Layer 2 of a small transformer language model trained on English Wikipedia (16 layers, counted from 0, width 96).
Take only the direct path to the model's output, skipping the later layers: a vector added to the residual stream pushes a token's score in proportion to its dot product with that token's output vector.

Output vectors of the tokens that the questions are about. A number n stands for (n - 500) times 0.006.
"ough": 371 528 500 424 414 410 475 391 447 587 539 494 538 522 437 504 510 428 348 625 622 364 682 494 650 470 380 543 612 349 427 442 470 608 603 633 602 524 551 544 509 541 557 477 592 500 510 537 716 469 342 524 423 447 541 677 546 414 523 529 543 462 440 454 598 273 493 461 664 467 541 553 443 511 508 613 466 617 461 593 541 534 578 447 474 484 465 477 524 488 527 459 505 488 445 417
"ate": 412 531 483 452 514 562 440 515 426 640 563 505 362 600 545 589 568 518 417 619 597 519 535 464 390 608 446 498 560 320 429 528 350 553 460 564 581 502 460 464 501 526 425 613 438 398 500 498 592 605 502 468 454 588 493 419 434 470 515 415 555 421 437 402 480 421 351 483 684 357 392 416 405 502 370 368 425 518 416 519 482 464 564 443 558 601 468 471 530 473 533 443 527 487 519 509
"N": 95 774 721 217 235 447 360 315 697 543 343 676 629 315 509 564 740 653 286 940 489 259 977 664 595 231 395 453 715 207 550 716 272 595 369 473 809 820 641 245 556 738 511 390 460 651 260 455 563 405 253 606 470 659 233 738 385 505 655 587 767 428 404 433 663 547 665 731 345 558 679 533 560 279 300 359 583 443 158 543 222 309 955 548 304 637 462 667 387 116 880 384 251 383 470 398
"ꦒ": 261 670 660 300 375 473 431 355 642 500 375 659 652 389 510 559 820 601 346 713 508 331 954 632 553 327 376 473 715 328 620 634 336 590 422 496 679 703 561 219 530 680 517 425 511 581 334 500 590 471 313 545 481 640 353 703 426 537 630 554 726 439 444 475 608 504 681 601 422 534 587 524 537 282 413 352 542 428 278 542 289 413 708 539 340 699 511 685 398 295 872 406 337 442 380 438
"ress": 311 412 430 401 440 391 583 536 583 670 470 428 514 460 469 485 609 409 481 676 335 465 587 469 354 505 453 607 576 455 552 503 435 648 451 414 640 458 651 561 501 548 515 543 511 492 541 575 522 406 462 547 433 538 459 526 449 480 585 627 566 381 372 617 532 532 457 519 673 605 540 488 603 474 382 490 680 574 330 593 570 635 564 597 459 481 513 524 428 458 539 533 563 401 569 597
"ification": 421 530 403 523 375 400 389 493 565 576 435 592 674 406 474 591 732 420 469 571 421 454 679 343 531 642 545 484 505 477 500 612 428 615 496 429 552 481 387 424 501 571 466 465 481 565 388 466 552 479 553 474 362 414 434 570 568 598 418 593 595 590 528 543 560 395 552 575 489 421 514 540 487 469 505 400 591 525 518 480 473 478 688 500 508 362 565 632 468 460 555 448 498 376 490 558
"ary": 355 598 554 432 487 475 318 548 451 570 455 387 389 343 448 583 645 497 363 456 510 480 618 447 464 561 545 630 470 246 573 503 372 626 427 415 513 676 626 592 500 542 537 502 397 449 579 607 495 586 613 528 514 463 538 426 565 563 485 579 548 350 443 450 600 451 418 538 697 446 510 370 573 461 483 444 354 460 425 464 467 497 611 398 586 662 511 625 500 522 624 542 384 414 483 446
"Đ": 460 589 523 435 397 533 470 374 588 429 537 591 478 537 491 581 502 606 424 503 567 383 689 483 588 358 550 557 600 530 578 532 536 475 437 540 612 526 532 461 506 452 555 384 570 608 341 448 506 450 483 506 537 455 495 516 452 558 637 592 585 480 476 435 605 544 533 500 565 605 652 482 531 467 450 466 450 524 438 624 478 537 556 504 492 679 439 599 366 435 460 433 410 446 551 464
"n": 542 559 472 493 604 506 443 439 359 446 527 329 390 482 528 618 483 452 488 602 407 590 575 454 466 530 627 496 513 502 468 554 573 601 492 648 443 450 438 596 497 558 541 514 547 569 546 498 386 527 353 610 565 579 482 410 524 460 376 506 479 584 531 410 541 536 317 395 503 579 511 464 423 553 517 658 483 486 435 636 518 414 590 526 511 348 423 582 582 516 382 487 436 498 451 579
"rt": 426 322 530 401 477 582 500 329 600 461 353 517 533 375 585 511 430 478 503 621 440 513 714 415 438 517 432 466 623 521 661 477 475 530 514 722 650 563 530 543 501 515 517 496 699 492 500 496 412 543 351 583 500 634 521 427 496 468 649 485 571 502 496 490 490 520 530 555 561 626 690 538 474 566 477 474 558 453 377 574 495 423 447 521 537 598 563 574 470 549 550 573 556 625 430 522
"mb": 521 565 569 450 543 578 564 518 415 289 546 493 516 549 539 450 485 483 604 543 549 566 657 427 522 397 482 437 567 498 678 515 373 570 539 516 525 603 537 451 503 500 415 529 543 644 514 412 458 544 509 568 443 619 453 414 431 446 521 531 512 512 399 481 610 502 582 518 453 405 555 481 481 466 434 418 561 364 351 591 474 572 329 434 569 556 584 567 491 510 554 488 472 590 435 556
"wood": 542 593 563 421 458 433 418 502 498 566 494 683 494 461 608 546 563 601 642 619 444 602 553 511 576 487 428 548 506 415 564 563 590 496 534 444 583 671 572 450 495 511 437 489 568 465 435 513 470 476 379 562 547 561 517 604 515 400 442 530 534 454 363 326 641 420 408 505 552 465 526 590 574 435 457 410 514 562 465 549 434 446 528 561 397 378 471 466 456 440 490 545 426 519 350 502
"←": 448 536 593 443 323 414 466 508 608 561 580 478 735 395 551 688 514 600 488 521 583 454 648 479 568 394 434 493 640 486 529 650 472 719 498 640 554 524 414 432 514 658 484 557 531 457 373 450 528 381 497 579 505 555 438 530 467 568 473 534 592 468 445 341 697 517 409 491 459 691 590 577 569 515 438 454 505 435 285 351 404 476 507 505 438 628 534 517 430 458 558 432 433 529 506 474
"king": 455 483 442 389 574 533 409 512 566 498 421 337 651 564 482 535 495 560 452 532 463 389 696 430 500 467 519 560 512 547 598 677 610 625 468 556 647 561 611 503 497 557 448 468 441 638 419 561 596 388 446 465 416 583 391 539 489 452 545 511 552 405 631 527 596 361 607 599 538 523 603 439 458 415 634 395 375 560 469 600 589 416 528 491 500 319 594 565 368 485 536 435 602 583 434 443
" Location": 393 613 638 417 434 439 475 519 696 555 493 483 589 393 577 480 448 475 448 551 612 428 565 502 542 490 464 414 626 399 488 658 401 523 470 531 563 595 435 445 506 524 503 577 453 449 464 462 485 273 632 410 513 584 511 533 478 485 574 502 550 482 448 463 512 484 396 477 489 564 587 494 346 521 432 560 657 355 608 451 475 540 522 695 509 519 538 505 612 491 663 470 354 445 489 283
"put": 452 539 422 550 570 585 534 471 624 527 398 468 583 533 435 504 577 603 419 571 422 495 572 590 615 516 473 461 568 439 649 611 500 400 603 584 552 613 577 461 500 546 640 437 533 540 428 369 418 477 533 475 438 480 390 546 455 639 551 583 538 470 440 587 588 665 375 564 579 422 530 401 558 407 396 558 464 561 466 613 375 431 432 489 562 468 564 556 417 517 486 509 453 590 406 573
"ized": 480 489 465 571 469 487 409 468 720 604 524 519 470 595 449 613 613 443 371 579 495 495 660 427 485 317 526 573 570 450 458 485 375 627 537 556 455 526 463 530 500 675 579 548 492 589 459 379 543 601 500 328 453 567 411 556 462 531 476 488 522 433 436 411 495 439 656 558 487 534 498 463 337 480 423 452 358 408 438 424 340 521 552 493 563 430 510 603 531 338 506 418 486 467 457 520
"ly": 517 424 511 485 592 522 470 487 619 440 551 481 443 531 587 537 474 582 523 755 514 624 556 322 591 596 492 592 518 343 493 471 406 552 631 323 566 422 584 490 495 414 484 512 578 498 556 482 568 603 353 485 519 510 518 393 416 443 515 426 519 441 544 369 535 494 587 545 767 521 530 508 533 340 505 585 470 587 514 402 516 465 441 472 519 466 531 547 443 464 447 500 533 422 554 401
"ff": 531 471 504 470 595 537 519 504 400 458 463 396 549 453 473 516 366 498 570 577 424 413 676 449 576 568 553 588 643 436 576 457 346 528 375 571 544 535 620 629 506 541 470 482 510 597 574 416 598 555 335 560 427 580 367 487 408 590 577 403 532 479 446 530 666 622 629 589 566 436 603 542 415 455 447 518 587 385 463 508 425 502 624 563 540 549 642 451 500 608 542 515 433 521 500 460
"rd": 510 546 520 391 539 627 451 389 608 328 495 624 515 428 516 398 450 292 512 548 511 575 611 455 537 361 516 542 620 631 612 506 405 475 520 618 481 594 458 443 493 526 403 331 641 460 589 438 519 643 359 565 401 619 429 447 481 498 535 470 634 493 551 436 503 522 652 441 586 527 706 445 318 553 489 603 626 421 344 480 609 380 514 419 528 577 484 528 420 458 506 505 370 513 448 429
"tch": 486 540 428 490 632 454 500 520 447 522 481 389 658 535 568 465 471 554 429 650 456 557 597 539 510 398 486 556 629 490 632 556 505 531 493 609 592 528 524 542 507 628 563 643 508 595 518 343 516 452 410 605 523 680 410 583 432 405 517 490 555 432 363 421 495 519 529 567 538 536 593 481 542 395 439 374 547 402 465 553 387 486 416 540 625 470 498 451 402 592 624 616 519 349 433 421

Each question shows what one neuron of this layer's MLP adds at an activation of 1. A number n stands for (n - 500) times 0.00037.

n244: 375 543 520 541 429 611 384 281 489 591 793 645 374 596 593 417 482 535 496 525 466 397 522 424 546 542 375 380 327 609 555 492 431 528 606 495 415 488 549 369 586 579 132 436 544 559 532 395 525 360 368 607 638 302 401 259 514 591 475 448 376 607 474 612 369 661 511 326 516 659 582 613 432 570 382 447 355 436 417 379 583 506 361 555 596 635 321 532 554 536 714 429 624 715 512 466
Pushed up most: "rd"

n9: 400 442 488 565 616 594 521 444 552 793 565 378 604 392 639 355 384 592 566 654 474 655 542 548 345 520 380 498 551 634 556 592 424 594 554 484 757 318 319 536 487 480 421 561 503 313 653 701 655 633 426 456 544 592 538 575 459 433 674 462 201 543 533 463 372 367 458 377 637 378 581 513 517 390 471 473 303 671 459 483 565 642 427 479 471 578 611 508 461 447 441 554 441 573 349 532
Which of these tokens does it push down most? "N"

n26: 526 516 465 657 509 429 422 550 647 538 510 529 522 283 664 483 619 511 581 554 514 749 444 554 510 530 392 540 365 464 454 545 532 414 273 481 445 455 429 442 551 412 167 644 404 557 611 481 749 444 585 478 274 710 552 609 506 606 575 478 402 674 457 366 560 584 546 463 497 568 623 615 611 604 567 559 408 558 498 460 671 516 434 374 442 442 434 388 333 439 528 449 534 470 458 505
Pushed up most: "wood"

n80: 599 503 444 375 722 658 595 575 644 490 531 353 630 602 353 392 239 609 666 420 440 420 447 571 477 438 517 325 469 440 468 571 468 475 481 661 482 370 702 375 501 617 482 765 510 554 429 669 437 384 395 464 419 253 695 551 449 661 484 478 749 728 559 412 577 342 651 458 559 161 621 640 401 553 467 451 575 671 537 503 257 375 515 488 454 547 316 521 297 405 524 663 460 349 432 493
Which of these tokens does it push down most? "ary"

n236: 506 643 461 342 373 677 664 693 497 392 506 440 678 674 344 562 577 367 382 663 489 308 711 434 494 628 557 581 493 653 606 499 419 478 412 539 493 463 509 415 494 342 440 561 357 469 672 650 555 436 550 559 562 593 381 424 661 381 499 374 419 617 646 509 488 457 406 579 433 357 496 601 479 486 443 495 658 394 371 725 265 577 534 291 511 525 594 543 501 626 367 385 432 632 469 562
Pushed up most: "mb"

n254: 544 514 672 494 685 592 382 371 605 462 237 416 486 322 553 413 426 169 462 531 268 502 500 731 729 516 338 556 555 522 529 503 672 402 489 415 488 382 506 499 628 495 372 362 649 578 528 695 539 432 435 570 649 704 314 411 533 559 702 594 621 454 430 542 479 583 682 408 716 491 629 654 395 374 451 540 575 287 431 512 487 433 496 200 461 504 629 533 348 334 400 401 525 430 713 524
Which of these tokens does it push down most? "ate"

n57: 469 533 696 528 498 565 630 457 740 412 643 596 550 444 625 404 619 336 262 470 760 481 512 675 519 493 484 421 643 513 636 631 604 780 554 590 423 421 417 484 602 549 575 731 403 612 386 657 535 312 497 302 515 449 449 327 547 718 574 604 573 526 448 509 512 671 507 369 501 708 379 404 399 408 447 458 327 285 557 572 546 521 417 612 509 483 584 526 544 552 488 413 533 365 247 619
Pushed up most: " Location"

n10: 619 562 579 444 578 606 436 575 500 401 529 568 591 467 326 688 579 379 325 324 469 545 591 395 444 589 509 345 618 372 357 507 555 735 601 547 344 694 263 517 579 636 650 453 506 647 498 427 505 525 471 423 466 609 401 711 325 585 567 404 546 627 453 582 469 357 268 534 533 549 619 430 458 352 533 522 547 334 429 433 371 501 318 369 397 639 324 461 593 568 528 506 515 395 339 401
Pushed up most: "ꦒ"

n150: 335 503 604 439 675 510 451 366 562 479 543 626 435 491 401 523 588 443 646 610 497 631 550 327 454 705 491 508 492 649 526 182 619 548 447 535 675 635 445 518 464 468 582 382 298 651 544 617 540 666 402 409 585 534 695 540 588 632 433 445 636 426 691 483 470 520 573 397 924 532 414 508 498 560 523 554 426 675 543 417 525 611 635 508 452 645 318 458 638 527 560 740 521 403 547 515
Which of these tokens does it push down most? "←"

n93: 593 667 476 477 526 470 489 328 502 454 564 445 613 463 657 403 594 510 648 495 481 645 476 481 433 630 385 375 490 599 452 642 505 377 639 509 606 456 559 450 397 385 596 643 506 539 442 381 414 464 377 540 617 480 441 441 343 458 483 490 564 475 461 463 547 500 441 609 515 656 513 529 551 433 564 326 375 510 441 387 436 492 368 499 300 442 442 620 511 382 520 634 603 553 314 585
Pushed up most: "wood"

n223: 357 568 607 335 534 450 396 475 454 581 519 528 438 579 642 477 606 581 632 586 424 488 435 478 466 406 578 524 439 632 439 549 528 413 457 448 406 571 603 476 591 470 558 496 618 503 522 427 620 444 549 505 496 328 537 365 436 535 607 481 398 474 543 375 567 343 461 370 533 621 412 484 562 483 429 502 476 336 515 335 555 690 555 430 535 584 542 476 530 555 467 475 457 531 572 467
Which of these tokens does it push down most? "put"

n58: 436 665 455 441 554 365 436 504 358 473 525 579 504 640 511 529 574 550 536 496 671 548 758 427 556 435 228 507 532 428 371 605 573 524 578 585 701 330 671 671 481 578 384 461 652 437 675 554 499 511 819 539 336 571 429 610 484 679 499 596 392 408 291 549 411 360 621 415 561 414 474 560 612 482 437 363 495 441 658 475 482 515 540 625 300 315 388 601 250 266 615 505 577 552 541 459
Which three tokens does it push up most, strongest first? "N", "ꦒ", "ough"

n145: 337 436 474 314 488 648 612 582 685 493 382 601 599 385 492 530 469 548 388 452 301 633 353 440 557 587 273 267 629 549 472 411 475 405 348 707 563 495 582 422 568 637 398 373 701 586 550 659 356 557 392 492 403 290 517 542 390 531 455 565 476 382 453 681 540 497 571 365 647 374 613 575 525 478 578 538 566 538 652 502 505 570 540 453 420 576 356 455 541 446 523 440 469 659 491 382
Pushed up most: "rt"

n81: 479 546 592 687 364 528 737 661 592 441 455 568 525 447 448 467 503 439 293 391 396 367 320 482 540 486 622 617 585 654 513 586 466 399 579 624 545 386 588 378 514 640 302 505 502 308 673 469 435 388 595 462 513 528 458 403 615 419 621 475 310 411 548 577 504 452 547 482 708 388 724 240 217 348 413 466 557 265 450 500 514 350 540 454 490 537 500 587 410 228 348 359 400 513 350 345
Which two tokens does it push up most, strongest first? "rd", " Location"

n118: 580 484 522 571 576 686 537 670 415 257 403 434 605 465 413 317 504 621 653 578 368 501 615 548 616 655 530 476 615 560 578 281 460 510 616 442 559 447 598 619 489 246 430 439 566 489 449 549 550 530 385 417 479 390 442 517 309 606 410 452 469 718 464 457 777 395 487 370 449 791 490 341 383 647 347 544 419 637 485 329 545 558 579 514 353 492 401 627 284 594 714 454 373 414 478 485
Pushed up most: "ff"

n105: 299 488 599 297 787 455 627 311 495 310 620 454 539 587 526 385 413 370 430 338 498 405 446 758 523 479 517 422 211 423 536 510 593 675 684 341 450 379 533 618 479 503 561 450 471 451 591 600 447 518 514 557 359 529 536 519 554 402 427 582 450 473 604 223 594 458 495 440 516 333 561 586 480 466 595 423 580 475 276 618 501 513 626 485 434 478 613 418 511 552 541 552 415 479 385 405
Pushed up most: "ough"

n241: 495 368 517 536 556 468 402 337 400 460 538 366 414 521 611 374 332 416 500 376 639 571 337 592 556 492 495 307 447 530 379 674 339 490 643 343 361 381 540 438 620 596 508 372 554 401 449 509 389 459 347 573 440 533 414 354 472 584 489 536 325 565 307 678 727 589 514 447 386 611 450 495 517 351 258 421 447 520 565 628 367 429 512 364 741 299 572 428 374 361 579 568 327 589 582 504
Which three tokens does it push up most, strongest first? "put", "mb", "n"

n111: 376 458 308 516 450 491 496 439 645 466 379 388 279 446 513 554 535 358 401 416 660 435 538 542 504 701 557 477 267 440 488 387 544 576 414 541 388 641 406 552 499 460 487 604 354 440 396 555 352 515 418 591 612 567 494 510 533 289 504 704 197 351 493 434 537 294 537 504 488 581 494 706 354 587 411 405 376 445 459 591 611 550 502 520 400 502 497 408 695 434 539 530 463 552 477 541
Which of these tokens does it push down most? "put"

n97: 531 346 526 758 627 582 472 482 525 340 517 410 391 445 398 483 566 686 381 522 344 472 609 421 722 667 521 486 617 485 423 586 654 433 430 595 464 511 352 561 316 702 653 407 601 575 382 433 498 558 442 470 491 536 528 355 520 685 570 347 562 405 456 551 496 549 586 437 395 511 620 542 486 353 503 657 386 445 477 563 619 486 426 538 674 582 551 469 467 448 395 444 482 522 475 689
Pushed up most: "put"

n217: 577 396 608 368 483 460 694 349 746 562 652 436 468 647 496 451 504 596 447 578 551 599 521 546 397 418 599 343 588 356 478 585 385 735 607 652 262 360 537 427 610 609 555 416 385 577 622 336 668 379 366 384 600 587 508 472 429 614 552 475 455 349 391 708 358 499 535 748 543 528 455 505 571 486 565 664 419 621 522 516 432 597 386 335 545 503 543 532 443 509 499 458 424 376 560 455
Which two tokens does it push up most, strongest first? "ized", "ly"

n249: 577 569 429 695 658 509 473 482 553 484 463 624 312 479 458 421 547 504 647 566 489 340 466 487 266 793 399 512 444 501 377 542 463 292 611 646 399 560 501 415 483 457 594 441 459 476 367 442 409 497 538 554 484 495 535 432 244 537 609 556 360 443 423 440 545 638 346 398 409 677 625 446 268 577 609 503 343 593 566 440 486 303 493 442 544 371 510 414 422 298 542 368 596 451 370 522
Which three tokens does it push up most, strongest first? "put", "n", "ate"

n27: 380 525 552 426 408 341 411 670 684 497 513 504 718 420 649 574 478 598 437 429 552 492 611 453 420 640 194 297 422 578 344 444 592 603 408 636 343 291 238 378 608 470 545 611 716 502 595 321 536 569 423 625 402 598 371 666 534 554 552 379 451 394 473 465 443 514 321 515 586 382 508 609 486 427 457 792 509 493 471 475 486 664 620 517 631 629 453 483 645 428 496 543 633 504 676 433
Pushed up most: "←"

n230: 521 458 492 560 364 639 551 638 416 522 492 557 677 329 533 684 434 494 533 515 486 490 459 641 478 481 582 418 483 636 621 559 471 411 466 623 602 410 472 512 554 528 447 405 570 479 416 498 305 476 365 527 577 478 263 583 609 624 398 566 566 345 443 559 481 515 425 324 601 605 563 501 588 495 538 610 467 371 465 435 710 582 403 401 573 487 437 592 626 382 502 590 486 648 492 531
Pushed up most: "←"

n95: 547 485 516 525 666 293 484 304 555 605 378 496 481 473 372 491 524 426 491 513 463 609 453 475 508 382 428 560 485 445 413 512 421 496 494 497 448 591 365 504 592 612 552 371 439 277 334 567 430 491 427 457 601 579 613 481 532 489 435 567 566 490 499 522 514 343 453 499 360 540 582 703 497 439 349 427 554 642 646 535 612 567 406 491 358 571 484 706 532 445 311 465 538 499 730 583
Which of these tokens does it push down most? "ff"

n191: 591 571 559 360 360 611 450 611 451 344 588 318 633 695 726 504 460 478 316 633 509 498 599 601 601 564 375 303 586 492 491 477 563 518 365 581 639 542 295 620 573 437 482 653 439 572 517 474 615 315 596 659 699 520 597 413 389 396 297 433 350 476 472 677 414 588 391 416 434 426 500 482 621 686 444 158 429 281 562 589 635 520 492 576 484 365 519 508 819 597 526 373 445 427 647 532
Pushed up most: " Location"

n153: 547 681 425 624 397 537 415 504 551 357 573 336 587 511 343 557 401 661 398 530 480 402 442 404 443 652 666 627 611 576 509 403 643 394 605 446 565 487 392 432 395 484 612 408 294 406 583 555 477 513 580 387 336 513 434 719 631 350 397 540 617 500 444 439 303 592 390 552 480 480 436 716 665 415 473 533 456 500 502 583 576 566 454 447 444 487 368 533 608 390 516 438 588 471 531 601
Pushed up most: "ification"